Layer 11 of a small transformer language model trained on English Wikipedia (16 layers, counted from 0, width 96).
A neuron's activation on a vector x is squared ReLU(weights . x), where the dot is the dot product.

Input weights of the MLP neurons that the questions are about. A number n stands for (n - 128) times 0.0082.
n34: 64, 129, 172, 140, 125, 110, 112, 178, 104, 154, 139, 162, 88, 177, 181, 92, 139, 141, 135, 190, 137, 85, 97, 150, 163, 127, 124, 94, 144, 114, 149, 111, 141, 185, 149, 145, 131, 133, 100, 93, 101, 148, 120, 134, 123, 126, 114, 127, 166, 121, 143, 155, 138, 133, 130, 148, 101, 144, 164, 121, 129, 109, 101, 132, 137, 160, 110, 110, 134, 162, 121, 116, 86, 168, 132, 129, 138, 141, 171, 118, 111, 125, 126, 99, 127, 102, 105, 144, 147, 137, 132, 132, 140, 142, 133, 102
n44: 154, 141, 90, 131, 99, 108, 130, 83, 146, 137, 113, 123, 117, 85, 155, 120, 162, 85, 93, 111, 111, 140, 148, 138, 164, 134, 129, 147, 179, 134, 127, 161, 120, 117, 124, 139, 135, 121, 87, 94, 51, 98, 92, 144, 106, 139, 145, 124, 160, 126, 140, 145, 128, 123, 105, 126, 132, 133, 155, 100, 146, 116, 167, 136, 130, 100, 131, 95, 130, 120, 140, 115, 164, 119, 103, 163, 88, 128, 160, 152, 132, 157, 129, 198, 94, 116, 129, 178, 91, 138, 99, 107, 136, 40, 126, 102
n71: 137, 100, 125, 169, 181, 140, 119, 121, 102, 110, 187, 118, 167, 169, 132, 103, 150, 132, 163, 126, 114, 126, 137, 114, 163, 138, 116, 129, 142, 123, 138, 120, 127, 131, 128, 129, 126, 172, 133, 129, 110, 148, 126, 103, 182, 135, 163, 154, 198, 102, 95, 88, 205, 155, 177, 127, 121, 131, 94, 73, 104, 145, 167, 86, 99, 116, 130, 140, 138, 156, 40, 127, 125, 143, 198, 109, 121, 162, 122, 175, 159, 135, 172, 117, 164, 113, 97, 108, 109, 152, 133, 102, 122, 145, 141, 137
n97: 148, 144, 136, 104, 120, 127, 77, 140, 154, 94, 152, 108, 86, 114, 139, 137, 102, 143, 104, 130, 140, 153, 141, 215, 179, 83, 128, 140, 103, 84, 126, 121, 80, 148, 134, 89, 131, 158, 140, 139, 147, 99, 160, 128, 141, 76, 119, 138, 133, 139, 143, 166, 139, 148, 154, 126, 138, 177, 117, 134, 137, 143, 138, 150, 147, 112, 120, 99, 130, 112, 96, 170, 186, 148, 85, 108, 141, 120, 70, 121, 105, 145, 129, 140, 134, 126, 114, 119, 100, 78, 117, 105, 117, 123, 127, 200
n108: 129, 83, 148, 133, 170, 80, 162, 122, 96, 123, 150, 136, 127, 119, 165, 105, 107, 121, 87, 114, 105, 125, 181, 146, 124, 144, 98, 130, 162, 137, 152, 172, 119, 118, 102, 136, 206, 142, 139, 135, 171, 117, 96, 122, 100, 100, 102, 21, 185, 139, 145, 111, 154, 62, 168, 123, 112, 101, 119, 127, 152, 66, 145, 164, 37, 145, 185, 163, 65, 138, 20, 158, 103, 141, 92, 138, 192, 106, 120, 109, 112, 110, 190, 87, 126, 105, 133, 162, 103, 66, 87, 66, 133, 72, 165, 128
n124: 125, 128, 143, 103, 140, 130, 60, 143, 114, 129, 140, 105, 146, 96, 163, 120, 138, 118, 93, 130, 183, 133, 167, 112, 117, 120, 136, 92, 119, 115, 123, 99, 98, 182, 115, 171, 103, 113, 140, 98, 127, 142, 137, 135, 133, 107, 27, 137, 139, 150, 115, 89, 169, 118, 154, 155, 84, 142, 128, 119, 138, 158, 150, 151, 149, 167, 110, 62, 168, 133, 135, 108, 133, 127, 126, 111, 137, 164, 118, 86, 117, 144, 141, 116, 115, 124, 114, 130, 129, 144, 119, 153, 106, 104, 105, 112
n173: 103, 139, 98, 99, 108, 168, 172, 108, 131, 178, 113, 138, 167, 157, 109, 103, 125, 144, 75, 127, 99, 141, 95, 164, 125, 120, 130, 121, 108, 125, 116, 106, 155, 202, 69, 126, 124, 158, 118, 165, 127, 59, 172, 100, 122, 108, 127, 73, 158, 115, 116, 105, 118, 142, 154, 174, 127, 109, 116, 144, 122, 131, 106, 151, 122, 159, 112, 145, 133, 75, 125, 117, 121, 116, 125, 137, 136, 153, 81, 82, 139, 133, 159, 117, 100, 126, 169, 134, 140, 122, 143, 132, 149, 77, 192, 111
n184: 62, 119, 139, 159, 101, 135, 144, 164, 96, 155, 141, 75, 103, 150, 106, 128, 171, 103, 137, 141, 133, 101, 141, 159, 137, 112, 118, 137, 125, 186, 128, 70, 129, 163, 93, 125, 101, 139, 151, 92, 101, 163, 135, 132, 164, 133, 167, 106, 143, 122, 110, 125, 155, 132, 78, 71, 145, 100, 134, 98, 180, 95, 90, 128, 111, 165, 125, 73, 128, 138, 109, 83, 123, 137, 123, 109, 156, 152, 125, 155, 105, 88, 124, 95, 83, 147, 66, 122, 110, 170, 178, 163, 125, 122, 141, 133
n189: 91, 126, 130, 140, 165, 129, 151, 107, 118, 155, 159, 172, 182, 129, 122, 94, 131, 148, 128, 152, 107, 148, 159, 183, 171, 101, 130, 162, 154, 130, 129, 102, 90, 130, 111, 164, 152, 181, 134, 118, 136, 160, 117, 114, 138, 101, 120, 126, 122, 129, 184, 130, 157, 143, 118, 101, 99, 129, 108, 115, 111, 115, 134, 150, 119, 141, 150, 128, 136, 106, 120, 118, 117, 132, 136, 93, 86, 107, 83, 142, 157, 100, 106, 143, 186, 161, 136, 146, 131, 110, 127, 133, 99, 149, 92, 80
n194: 143, 149, 155, 138, 87, 126, 155, 135, 114, 70, 128, 108, 134, 148, 157, 120, 132, 125, 114, 120, 126, 156, 131, 134, 100, 147, 109, 135, 137, 161, 61, 112, 43, 162, 108, 77, 100, 108, 145, 139, 120, 137, 127, 166, 151, 152, 111, 182, 148, 110, 152, 108, 134, 157, 131, 173, 135, 125, 130, 84, 154, 94, 128, 150, 98, 179, 137, 170, 130, 161, 121, 122, 105, 160, 115, 132, 107, 142, 120, 115, 122, 123, 115, 144, 114, 124, 93, 174, 181, 156, 114, 149, 129, 68, 147, 110
n243: 94, 120, 118, 155, 176, 147, 113, 126, 96, 105, 101, 66, 162, 126, 109, 121, 114, 106, 98, 118, 143, 139, 133, 95, 169, 123, 80, 105, 107, 138, 119, 108, 156, 115, 108, 143, 147, 106, 170, 80, 151, 146, 73, 161, 165, 129, 101, 100, 119, 164, 175, 122, 76, 137, 114, 158, 155, 131, 151, 117, 147, 93, 95, 82, 84, 84, 164, 168, 105, 123, 156, 89, 128, 160, 127, 99, 103, 152, 154, 112, 153, 160, 142, 125, 117, 139, 139, 160, 136, 135, 166, 135, 140, 148, 100, 145
n247: 117, 88, 128, 91, 123, 99, 151, 165, 148, 148, 146, 136, 102, 141, 198, 124, 115, 153, 136, 154, 174, 141, 109, 149, 84, 116, 182, 189, 102, 103, 140, 93, 171, 109, 125, 131, 199, 137, 150, 126, 100, 144, 125, 134, 155, 97, 58, 117, 146, 156, 99, 132, 88, 142, 127, 148, 156, 116, 110, 60, 95, 159, 150, 146, 133, 123, 148, 110, 92, 142, 144, 157, 103, 126, 160, 132, 142, 145, 137, 113, 122, 102, 112, 115, 137, 129, 93, 163, 128, 167, 151, 115, 122, 116, 109, 120
n270: 111, 126, 111, 109, 144, 129, 159, 155, 105, 78, 93, 125, 144, 126, 85, 99, 89, 147, 164, 120, 150, 90, 127, 74, 118, 121, 121, 149, 126, 119, 141, 126, 85, 119, 143, 110, 91, 122, 207, 142, 90, 85, 151, 113, 79, 119, 137, 135, 167, 137, 161, 168, 106, 110, 110, 100, 170, 169, 116, 138, 138, 83, 168, 151, 108, 127, 130, 127, 165, 159, 146, 95, 118, 160, 139, 135, 135, 137, 124, 96, 119, 145, 158, 114, 134, 123, 135, 96, 142, 110, 157, 69, 160, 107, 165, 72
n309: 123, 133, 157, 117, 143, 131, 139, 86, 152, 153, 160, 69, 122, 134, 110, 164, 181, 107, 130, 135, 153, 159, 105, 122, 129, 179, 125, 110, 120, 159, 108, 172, 60, 166, 157, 148, 115, 91, 142, 127, 89, 115, 141, 112, 132, 136, 148, 101, 108, 85, 162, 125, 96, 102, 142, 157, 155, 95, 101, 112, 112, 149, 104, 59, 115, 148, 132, 119, 119, 72, 160, 167, 86, 118, 164, 114, 119, 127, 115, 125, 135, 95, 131, 177, 146, 114, 125, 147, 163, 202, 95, 113, 115, 141, 177, 146
n319: 157, 101, 73, 137, 133, 135, 64, 103, 145, 116, 147, 178, 175, 122, 175, 152, 125, 136, 162, 123, 121, 129, 137, 120, 124, 167, 136, 108, 110, 125, 141, 99, 129, 168, 128, 142, 159, 139, 159, 137, 120, 106, 123, 130, 172, 76, 145, 92, 122, 189, 136, 143, 144, 145, 69, 96, 64, 134, 153, 117, 135, 143, 105, 123, 107, 152, 134, 148, 101, 108, 157, 120, 88, 134, 105, 146, 116, 109, 156, 121, 123, 142, 151, 137, 122, 133, 151, 94, 124, 134, 120, 137, 116, 73, 92, 105
n326: 131, 124, 122, 91, 98, 113, 101, 170, 167, 127, 133, 99, 168, 129, 107, 136, 116, 99, 126, 144, 164, 122, 151, 125, 194, 138, 148, 79, 159, 140, 121, 117, 131, 111, 172, 110, 102, 119, 101, 90, 148, 113, 133, 167, 130, 120, 131, 106, 160, 104, 127, 117, 125, 95, 66, 108, 106, 140, 122, 143, 148, 93, 138, 63, 162, 122, 133, 131, 148, 151, 140, 130, 127, 168, 90, 142, 104, 93, 101, 129, 116, 45, 155, 129, 153, 123, 87, 165, 168, 148, 144, 103, 116, 103, 121, 125
n341: 124, 150, 161, 135, 95, 120, 126, 7, 147, 112, 172, 102, 123, 208, 157, 152, 159, 167, 74, 199, 190, 66, 88, 124, 127, 175, 114, 86, 82, 107, 161, 171, 104, 101, 117, 135, 142, 157, 102, 100, 109, 145, 135, 108, 136, 110, 80, 111, 92, 81, 151, 162, 141, 106, 153, 152, 118, 152, 117, 122, 150, 108, 103, 133, 137, 111, 95, 127, 123, 127, 108, 138, 124, 160, 121, 136, 111, 115, 167, 143, 59, 109, 122, 162, 148, 130, 146, 118, 119, 131, 84, 157, 140, 96, 148, 157
n379: 125, 126, 182, 98, 135, 132, 87, 141, 153, 165, 122, 129, 108, 156, 105, 97, 108, 146, 104, 188, 169, 162, 151, 70, 135, 156, 114, 102, 122, 118, 120, 117, 155, 136, 116, 157, 169, 127, 156, 138, 130, 146, 142, 168, 158, 117, 94, 113, 155, 128, 129, 119, 139, 122, 157, 100, 113, 108, 153, 121, 103, 171, 171, 127, 134, 93, 124, 80, 135, 78, 86, 147, 143, 109, 98, 130, 119, 102, 132, 137, 144, 83, 91, 152, 153, 117, 148, 150, 138, 135, 128, 140, 168, 129, 124, 91

Each question shows a token from some text and the vector x that enters the MLP there. A number n stands for (n - 128) times 0.048.

"ch": 152, 134, 129, 127, 120, 127, 127, 142, 147, 136, 133, 130, 130, 115, 107, 156, 121, 131, 151, 110, 155, 156, 135, 139, 142, 114, 153, 115, 100, 135, 126, 122, 115, 109, 157, 135, 115, 121, 132, 149, 145, 118, 130, 137, 123, 137, 145, 132, 100, 130, 104, 121, 100, 143, 141, 132, 114, 158, 121, 131, 138, 148, 104, 165, 199, 144, 136, 118, 137, 108, 169, 153, 125, 130, 126, 170, 171, 50, 158, 181, 133, 151, 126, 100, 116, 131, 150, 134, 114, 118, 128, 137, 100, 141, 116, 132
Which of these neurons fires most? n97

"5": 166, 114, 144, 133, 154, 149, 137, 121, 140, 148, 123, 157, 113, 131, 92, 138, 143, 162, 162, 97, 114, 140, 150, 107, 121, 116, 117, 150, 125, 121, 125, 116, 153, 115, 135, 137, 132, 116, 115, 147, 133, 122, 179, 145, 101, 154, 128, 146, 104, 122, 112, 97, 121, 131, 144, 132, 111, 101, 90, 149, 131, 153, 141, 126, 143, 132, 148, 148, 138, 111, 181, 131, 101, 132, 120, 176, 162, 111, 140, 165, 126, 106, 140, 141, 107, 148, 149, 151, 95, 120, 142, 140, 102, 92, 95, 124
Which of these neurons fires most? n319

" Ave": 142, 144, 124, 142, 135, 140, 141, 124, 123, 170, 154, 104, 161, 120, 107, 136, 136, 130, 151, 124, 134, 120, 143, 120, 123, 127, 139, 117, 133, 163, 111, 131, 178, 136, 127, 148, 81, 133, 90, 121, 169, 108, 153, 144, 95, 167, 124, 159, 119, 109, 114, 123, 82, 151, 153, 110, 109, 125, 112, 129, 124, 114, 110, 143, 149, 108, 145, 164, 134, 110, 150, 143, 110, 109, 103, 172, 155, 112, 121, 164, 145, 164, 122, 140, 131, 169, 135, 134, 134, 125, 116, 116, 104, 121, 119, 158
Which of these neurons fires most? n173

" head": 132, 121, 145, 126, 145, 111, 139, 116, 141, 181, 121, 136, 147, 122, 117, 150, 131, 135, 113, 130, 158, 112, 162, 120, 137, 89, 138, 131, 124, 134, 135, 128, 147, 107, 165, 142, 94, 139, 129, 137, 155, 116, 118, 143, 111, 152, 145, 125, 140, 120, 94, 100, 107, 136, 147, 142, 123, 152, 106, 135, 128, 101, 96, 156, 196, 146, 138, 138, 109, 126, 125, 119, 102, 126, 116, 152, 169, 104, 151, 175, 152, 137, 142, 82, 115, 130, 137, 119, 133, 113, 108, 149, 100, 154, 111, 102
The three highest activations, in order: n326, n34, n108

"1": 141, 113, 140, 149, 145, 161, 126, 146, 122, 148, 142, 134, 114, 143, 90, 144, 125, 147, 148, 103, 111, 120, 147, 103, 124, 101, 119, 121, 131, 117, 124, 115, 154, 91, 157, 185, 145, 115, 110, 130, 106, 134, 140, 164, 106, 152, 147, 139, 116, 100, 118, 91, 133, 131, 170, 127, 69, 131, 101, 122, 135, 124, 77, 144, 152, 132, 146, 124, 131, 136, 165, 147, 115, 133, 105, 136, 159, 112, 150, 182, 147, 116, 133, 123, 137, 131, 133, 135, 124, 123, 117, 145, 104, 113, 109, 122
The three highest activations, in order: n379, n71, n189

" at": 175, 142, 145, 146, 141, 117, 150, 138, 153, 149, 140, 172, 125, 125, 130, 139, 152, 119, 128, 126, 147, 163, 121, 106, 138, 119, 198, 112, 143, 108, 120, 136, 133, 119, 142, 150, 103, 127, 114, 146, 124, 129, 111, 131, 126, 125, 144, 129, 116, 120, 105, 91, 86, 157, 164, 112, 113, 125, 143, 147, 111, 120, 114, 163, 176, 115, 137, 117, 127, 162, 133, 124, 79, 136, 102, 178, 135, 113, 169, 124, 117, 133, 143, 127, 114, 125, 123, 127, 126, 144, 122, 150, 94, 137, 118, 121
Which two neurons fire most, strongest first? n247, n34

" B": 142, 126, 146, 152, 146, 133, 151, 128, 123, 159, 141, 131, 156, 106, 99, 157, 108, 132, 151, 133, 115, 121, 166, 126, 111, 124, 146, 114, 119, 132, 127, 136, 125, 149, 150, 144, 78, 150, 112, 140, 161, 151, 150, 166, 107, 172, 152, 100, 134, 117, 113, 82, 109, 124, 130, 119, 125, 113, 116, 146, 132, 126, 90, 151, 147, 135, 159, 151, 139, 115, 142, 127, 107, 83, 124, 142, 140, 114, 139, 175, 111, 120, 139, 116, 131, 124, 157, 135, 112, 122, 95, 174, 98, 130, 102, 134
The most active neuron and its activation: n189, at about 1.1

" and": 159, 119, 99, 159, 155, 152, 143, 161, 122, 151, 135, 131, 148, 140, 112, 149, 144, 116, 123, 120, 146, 184, 136, 104, 99, 125, 129, 160, 120, 148, 122, 127, 161, 105, 140, 138, 113, 145, 126, 119, 100, 136, 132, 143, 111, 169, 147, 166, 114, 135, 114, 99, 98, 130, 154, 123, 109, 149, 105, 167, 107, 121, 128, 154, 160, 107, 176, 127, 137, 141, 145, 149, 133, 131, 113, 180, 156, 106, 158, 128, 125, 136, 130, 127, 114, 122, 125, 143, 143, 130, 124, 117, 81, 140, 135, 138
Which of these neurons fires most? n247

"°": 171, 118, 138, 160, 139, 122, 109, 126, 155, 157, 152, 133, 127, 111, 95, 164, 135, 141, 133, 105, 153, 147, 133, 95, 128, 157, 148, 155, 130, 119, 126, 121, 123, 99, 121, 140, 96, 113, 129, 103, 128, 131, 187, 141, 110, 145, 150, 130, 102, 129, 95, 158, 90, 153, 158, 117, 96, 126, 102, 140, 121, 154, 128, 139, 134, 122, 155, 167, 156, 137, 141, 133, 85, 127, 113, 150, 158, 133, 124, 118, 137, 104, 143, 136, 122, 149, 138, 156, 97, 150, 115, 148, 106, 118, 124, 140
Which of these neurons fires most? n309

"da": 134, 116, 140, 170, 133, 146, 135, 164, 141, 130, 115, 139, 132, 129, 100, 131, 121, 123, 135, 114, 117, 121, 146, 117, 123, 118, 137, 150, 136, 145, 150, 117, 166, 112, 127, 156, 64, 146, 103, 150, 152, 131, 135, 149, 99, 138, 145, 140, 145, 114, 104, 153, 147, 138, 162, 107, 129, 137, 104, 133, 124, 163, 121, 142, 123, 116, 156, 145, 132, 113, 152, 123, 94, 127, 107, 205, 130, 95, 153, 175, 158, 125, 139, 123, 106, 144, 137, 121, 109, 121, 122, 156, 114, 154, 118, 122
Which of these neurons fires most? n71

"2": 139, 156, 139, 145, 131, 134, 129, 133, 130, 156, 106, 157, 106, 126, 118, 154, 137, 159, 139, 120, 106, 137, 142, 103, 146, 129, 117, 169, 112, 141, 137, 115, 155, 120, 162, 164, 153, 121, 107, 152, 137, 159, 117, 151, 108, 163, 124, 159, 105, 104, 108, 95, 120, 132, 145, 112, 89, 129, 116, 146, 136, 138, 96, 155, 153, 149, 146, 155, 135, 141, 182, 136, 106, 127, 86, 144, 165, 116, 144, 160, 131, 129, 151, 126, 127, 159, 148, 146, 111, 113, 115, 115, 103, 127, 100, 134
Which of these neurons fires most? n319

" &": 158, 133, 108, 155, 117, 154, 148, 169, 128, 145, 129, 134, 156, 144, 104, 153, 139, 108, 144, 116, 111, 170, 125, 127, 83, 102, 127, 168, 118, 149, 131, 146, 126, 111, 112, 172, 97, 161, 107, 157, 122, 115, 132, 158, 99, 121, 137, 165, 117, 121, 130, 138, 85, 119, 140, 138, 119, 151, 119, 130, 147, 125, 108, 171, 157, 125, 151, 144, 145, 146, 139, 144, 114, 141, 114, 176, 136, 99, 145, 114, 96, 132, 152, 134, 106, 139, 124, 120, 155, 121, 116, 148, 125, 149, 122, 131
Which of these neurons fires most? n194

"via": 160, 139, 126, 142, 136, 133, 126, 153, 147, 114, 121, 133, 121, 131, 98, 151, 134, 135, 136, 145, 118, 128, 122, 129, 115, 107, 148, 149, 128, 131, 168, 131, 155, 115, 152, 163, 115, 141, 122, 158, 145, 141, 118, 139, 98, 138, 133, 118, 107, 92, 105, 130, 144, 141, 179, 111, 126, 112, 117, 160, 110, 129, 124, 154, 161, 128, 156, 141, 135, 116, 151, 139, 87, 136, 107, 197, 142, 86, 150, 177, 138, 129, 142, 148, 142, 154, 135, 120, 119, 121, 154, 160, 123, 167, 112, 130
Which of these neurons fires most? n379

" Her": 125, 107, 142, 135, 114, 159, 154, 120, 111, 142, 128, 140, 142, 129, 137, 158, 116, 122, 133, 133, 121, 147, 122, 118, 151, 107, 136, 128, 147, 119, 150, 144, 162, 122, 124, 135, 86, 133, 121, 124, 169, 140, 123, 180, 103, 166, 126, 144, 135, 93, 118, 123, 86, 117, 142, 130, 114, 99, 139, 156, 120, 134, 80, 152, 133, 102, 147, 143, 130, 119, 152, 109, 120, 159, 116, 148, 111, 148, 162, 131, 126, 148, 151, 111, 92, 165, 122, 143, 119, 134, 133, 144, 84, 186, 125, 146
The most active neuron and its activation: n243, at about 18

"3": 151, 134, 160, 141, 140, 98, 109, 144, 115, 132, 124, 141, 156, 112, 120, 161, 140, 140, 150, 133, 110, 142, 138, 90, 159, 104, 124, 152, 122, 91, 111, 136, 180, 99, 140, 142, 129, 81, 119, 150, 135, 133, 145, 138, 111, 144, 114, 151, 119, 127, 136, 111, 145, 149, 149, 98, 110, 126, 113, 131, 129, 127, 117, 103, 139, 130, 183, 149, 149, 123, 162, 125, 104, 87, 125, 135, 157, 102, 136, 166, 137, 160, 119, 93, 107, 144, 147, 146, 113, 102, 131, 128, 108, 145, 102, 118
Which of these neurons fires most? n243

"-": 134, 98, 149, 175, 155, 133, 136, 124, 157, 167, 115, 175, 134, 121, 137, 155, 151, 126, 149, 115, 130, 169, 117, 129, 129, 119, 126, 143, 133, 112, 150, 115, 155, 92, 119, 149, 83, 134, 124, 136, 111, 145, 131, 140, 93, 152, 158, 143, 129, 121, 100, 125, 103, 135, 172, 123, 112, 147, 118, 129, 116, 130, 130, 120, 130, 128, 129, 136, 166, 130, 146, 113, 118, 106, 117, 157, 118, 80, 174, 141, 138, 118, 149, 144, 95, 110, 140, 146, 125, 102, 100, 139, 123, 148, 97, 152
The most active neuron and its activation: n44, at about 4.4

" by": 179, 107, 117, 143, 123, 139, 157, 128, 150, 162, 107, 160, 154, 115, 134, 137, 142, 147, 128, 127, 147, 136, 128, 124, 123, 119, 126, 107, 114, 126, 130, 130, 135, 110, 140, 148, 118, 142, 101, 148, 117, 130, 105, 126, 101, 122, 133, 152, 147, 89, 119, 94, 118, 138, 169, 127, 123, 138, 116, 127, 146, 146, 116, 158, 187, 97, 170, 133, 135, 156, 128, 139, 131, 132, 94, 191, 145, 96, 168, 139, 121, 151, 123, 110, 125, 120, 152, 129, 104, 139, 112, 161, 102, 139, 131, 109
Which of these neurons fires most? n44

" New": 145, 145, 106, 129, 155, 136, 156, 146, 151, 155, 106, 138, 151, 126, 109, 136, 153, 165, 140, 116, 155, 139, 121, 134, 134, 114, 188, 163, 127, 142, 123, 144, 189, 116, 130, 142, 99, 131, 109, 136, 132, 129, 131, 152, 83, 140, 146, 144, 83, 100, 122, 84, 76, 117, 150, 121, 134, 130, 138, 130, 121, 128, 101, 138, 157, 114, 152, 126, 149, 106, 122, 126, 87, 125, 131, 140, 145, 157, 141, 141, 108, 160, 113, 118, 105, 121, 123, 110, 146, 135, 127, 123, 111, 127, 129, 111
Which of these neurons fires most? n173

" Mar": 159, 136, 142, 158, 118, 153, 141, 130, 138, 143, 152, 157, 146, 136, 117, 130, 133, 116, 114, 126, 153, 130, 143, 96, 118, 94, 160, 143, 145, 130, 124, 122, 137, 113, 152, 129, 71, 132, 118, 137, 155, 124, 122, 139, 122, 150, 160, 167, 119, 85, 109, 152, 92, 137, 182, 142, 136, 102, 102, 143, 79, 135, 107, 128, 144, 105, 148, 155, 150, 114, 132, 126, 94, 109, 119, 168, 131, 133, 144, 129, 146, 129, 138, 95, 129, 166, 110, 144, 139, 137, 144, 123, 115, 140, 108, 123
Which of these neurons fires most? n71

"ly": 148, 136, 100, 157, 140, 132, 135, 115, 131, 134, 114, 139, 120, 111, 114, 156, 157, 135, 142, 105, 127, 134, 133, 138, 99, 119, 154, 131, 104, 122, 133, 140, 143, 107, 170, 140, 128, 122, 132, 129, 129, 146, 133, 122, 108, 162, 163, 148, 138, 117, 76, 112, 97, 128, 149, 117, 109, 111, 128, 141, 126, 119, 140, 185, 164, 100, 149, 127, 154, 133, 129, 110, 110, 118, 109, 227, 133, 110, 133, 136, 119, 146, 142, 135, 124, 118, 139, 153, 141, 126, 118, 142, 104, 155, 117, 134
The most active neuron and its activation: n44, at about 4.3

" However": 140, 127, 96, 133, 151, 134, 134, 126, 160, 146, 107, 126, 121, 143, 99, 151, 120, 140, 131, 90, 139, 168, 131, 139, 92, 125, 133, 130, 127, 105, 116, 154, 132, 119, 172, 112, 134, 123, 119, 133, 113, 172, 145, 130, 136, 148, 141, 134, 142, 95, 101, 117, 74, 150, 159, 132, 92, 101, 121, 153, 119, 101, 136, 159, 134, 101, 161, 116, 128, 111, 118, 120, 97, 125, 136, 162, 113, 96, 147, 135, 105, 156, 137, 133, 117, 125, 171, 147, 131, 135, 120, 132, 86, 156, 108, 141
Which of these neurons fires most? n309

" ": 167, 148, 140, 161, 148, 160, 168, 149, 140, 165, 137, 123, 134, 118, 110, 126, 140, 119, 145, 118, 139, 109, 165, 122, 144, 100, 156, 137, 128, 112, 141, 149, 134, 117, 126, 150, 88, 152, 84, 118, 125, 154, 124, 164, 138, 138, 148, 132, 143, 96, 122, 128, 154, 163, 167, 132, 121, 131, 118, 154, 139, 142, 143, 124, 147, 132, 161, 144, 172, 107, 155, 132, 95, 131, 114, 114, 139, 128, 141, 131, 128, 134, 142, 122, 93, 159, 172, 117, 119, 101, 124, 115, 111, 97, 135, 152
The three highest activations, in order: n71, n44, n173

" Team": 203, 126, 132, 158, 117, 137, 123, 120, 159, 145, 124, 119, 166, 103, 106, 137, 138, 145, 129, 118, 114, 139, 135, 106, 146, 110, 132, 162, 105, 145, 140, 114, 140, 128, 143, 156, 100, 126, 106, 141, 148, 112, 117, 144, 105, 186, 124, 114, 108, 111, 95, 118, 100, 179, 166, 121, 119, 127, 111, 131, 147, 134, 94, 156, 151, 127, 117, 151, 150, 139, 132, 102, 126, 131, 143, 169, 142, 122, 157, 152, 121, 128, 143, 107, 140, 138, 126, 115, 129, 102, 126, 136, 106, 158, 128, 127
Which of these neurons fires most? n71

" c": 132, 131, 152, 104, 147, 133, 151, 131, 125, 144, 127, 118, 137, 145, 107, 185, 148, 142, 180, 139, 155, 166, 109, 131, 138, 133, 131, 121, 97, 110, 120, 163, 114, 98, 134, 132, 76, 112, 146, 123, 147, 116, 140, 148, 130, 129, 127, 155, 136, 88, 113, 118, 112, 155, 130, 132, 124, 115, 105, 134, 142, 110, 117, 154, 178, 116, 145, 111, 148, 109, 133, 127, 89, 124, 93, 122, 155, 85, 136, 153, 145, 131, 139, 119, 120, 146, 138, 134, 119, 118, 114, 144, 97, 117, 85, 108
The three highest activations, in order: n309, n326, n341

" C": 141, 132, 153, 150, 139, 145, 154, 150, 129, 128, 142, 108, 137, 139, 67, 158, 164, 109, 152, 123, 135, 142, 160, 135, 137, 115, 140, 127, 151, 119, 97, 126, 138, 133, 136, 153, 54, 115, 100, 124, 144, 117, 132, 161, 98, 145, 134, 129, 130, 89, 95, 124, 109, 127, 152, 105, 122, 86, 115, 131, 120, 123, 114, 117, 152, 118, 148, 132, 134, 127, 145, 111, 90, 123, 107, 149, 118, 132, 156, 160, 115, 120, 139, 117, 115, 152, 140, 132, 135, 125, 84, 129, 98, 112, 104, 111
Which of these neurons fires most? n326

" were": 136, 105, 133, 142, 160, 135, 125, 134, 109, 160, 112, 156, 127, 141, 122, 120, 151, 133, 129, 124, 143, 143, 139, 111, 117, 103, 142, 115, 124, 112, 158, 113, 133, 137, 170, 128, 116, 136, 130, 146, 118, 130, 133, 148, 103, 142, 139, 170, 130, 133, 104, 110, 131, 140, 125, 99, 102, 120, 139, 168, 112, 99, 126, 194, 179, 111, 132, 146, 180, 117, 149, 130, 108, 127, 101, 178, 184, 94, 135, 127, 114, 131, 150, 134, 113, 114, 139, 132, 130, 142, 113, 111, 100, 131, 144, 134
The three highest activations, in order: n270, n34, n124

"4": 132, 130, 165, 136, 127, 105, 118, 132, 119, 125, 136, 130, 159, 111, 116, 161, 145, 142, 146, 127, 110, 133, 131, 90, 150, 99, 132, 147, 133, 91, 106, 135, 172, 91, 141, 140, 128, 82, 125, 152, 136, 127, 144, 147, 105, 164, 117, 155, 113, 128, 136, 113, 147, 138, 143, 113, 99, 143, 102, 112, 134, 126, 114, 112, 143, 124, 183, 154, 150, 118, 143, 126, 114, 77, 123, 134, 145, 103, 146, 165, 147, 156, 132, 95, 90, 137, 147, 142, 104, 103, 128, 126, 115, 147, 101, 118
Which of these neurons fires most? n243

" |": 145, 140, 133, 155, 122, 130, 129, 155, 130, 143, 125, 190, 146, 145, 91, 145, 125, 126, 110, 118, 119, 158, 128, 131, 113, 83, 167, 128, 143, 119, 156, 127, 154, 102, 124, 175, 109, 134, 109, 142, 115, 131, 138, 145, 118, 135, 161, 134, 114, 115, 98, 121, 95, 152, 160, 115, 108, 139, 90, 156, 127, 151, 95, 145, 142, 122, 140, 133, 170, 137, 153, 130, 102, 136, 101, 144, 141, 125, 177, 148, 138, 121, 137, 136, 109, 149, 120, 144, 98, 100, 105, 142, 131, 119, 106, 131
Which of these neurons fires most? n44

"er": 151, 121, 152, 116, 150, 120, 119, 132, 118, 148, 96, 121, 128, 109, 94, 135, 128, 133, 126, 121, 145, 135, 134, 137, 99, 99, 124, 126, 114, 122, 139, 132, 118, 128, 155, 139, 116, 138, 100, 125, 146, 141, 149, 130, 109, 166, 134, 128, 118, 123, 92, 103, 124, 167, 151, 163, 101, 142, 115, 135, 141, 144, 107, 174, 182, 135, 136, 136, 124, 115, 141, 133, 110, 126, 133, 188, 156, 86, 164, 170, 142, 123, 139, 90, 111, 143, 148, 131, 134, 99, 115, 158, 108, 163, 114, 147
The most active neuron and its activation: n124, at about 1.1

" raised": 119, 118, 145, 157, 121, 114, 130, 117, 125, 144, 126, 153, 131, 151, 117, 154, 160, 143, 134, 122, 143, 135, 154, 119, 124, 119, 184, 102, 136, 111, 136, 134, 158, 99, 146, 149, 139, 139, 118, 115, 144, 118, 143, 158, 105, 143, 125, 161, 99, 108, 96, 135, 126, 157, 145, 137, 105, 127, 137, 119, 142, 122, 115, 154, 197, 113, 163, 128, 130, 126, 149, 145, 107, 116, 120, 168, 154, 105, 199, 152, 125, 124, 155, 113, 108, 149, 122, 149, 128, 119, 116, 113, 119, 143, 113, 137
Which of these neurons fires most? n341

" of": 187, 137, 111, 162, 137, 139, 151, 153, 138, 149, 135, 183, 138, 123, 142, 152, 144, 112, 169, 118, 136, 167, 127, 127, 111, 125, 178, 132, 151, 140, 138, 93, 124, 103, 156, 123, 135, 141, 110, 151, 123, 155, 141, 143, 130, 150, 125, 137, 131, 112, 138, 99, 103, 132, 142, 133, 112, 153, 135, 146, 120, 143, 138, 160, 154, 126, 140, 127, 91, 133, 154, 143, 116, 124, 125, 160, 155, 110, 167, 117, 123, 155, 134, 104, 97, 132, 135, 135, 105, 125, 105, 152, 117, 163, 101, 118
Which of these neurons fires most? n247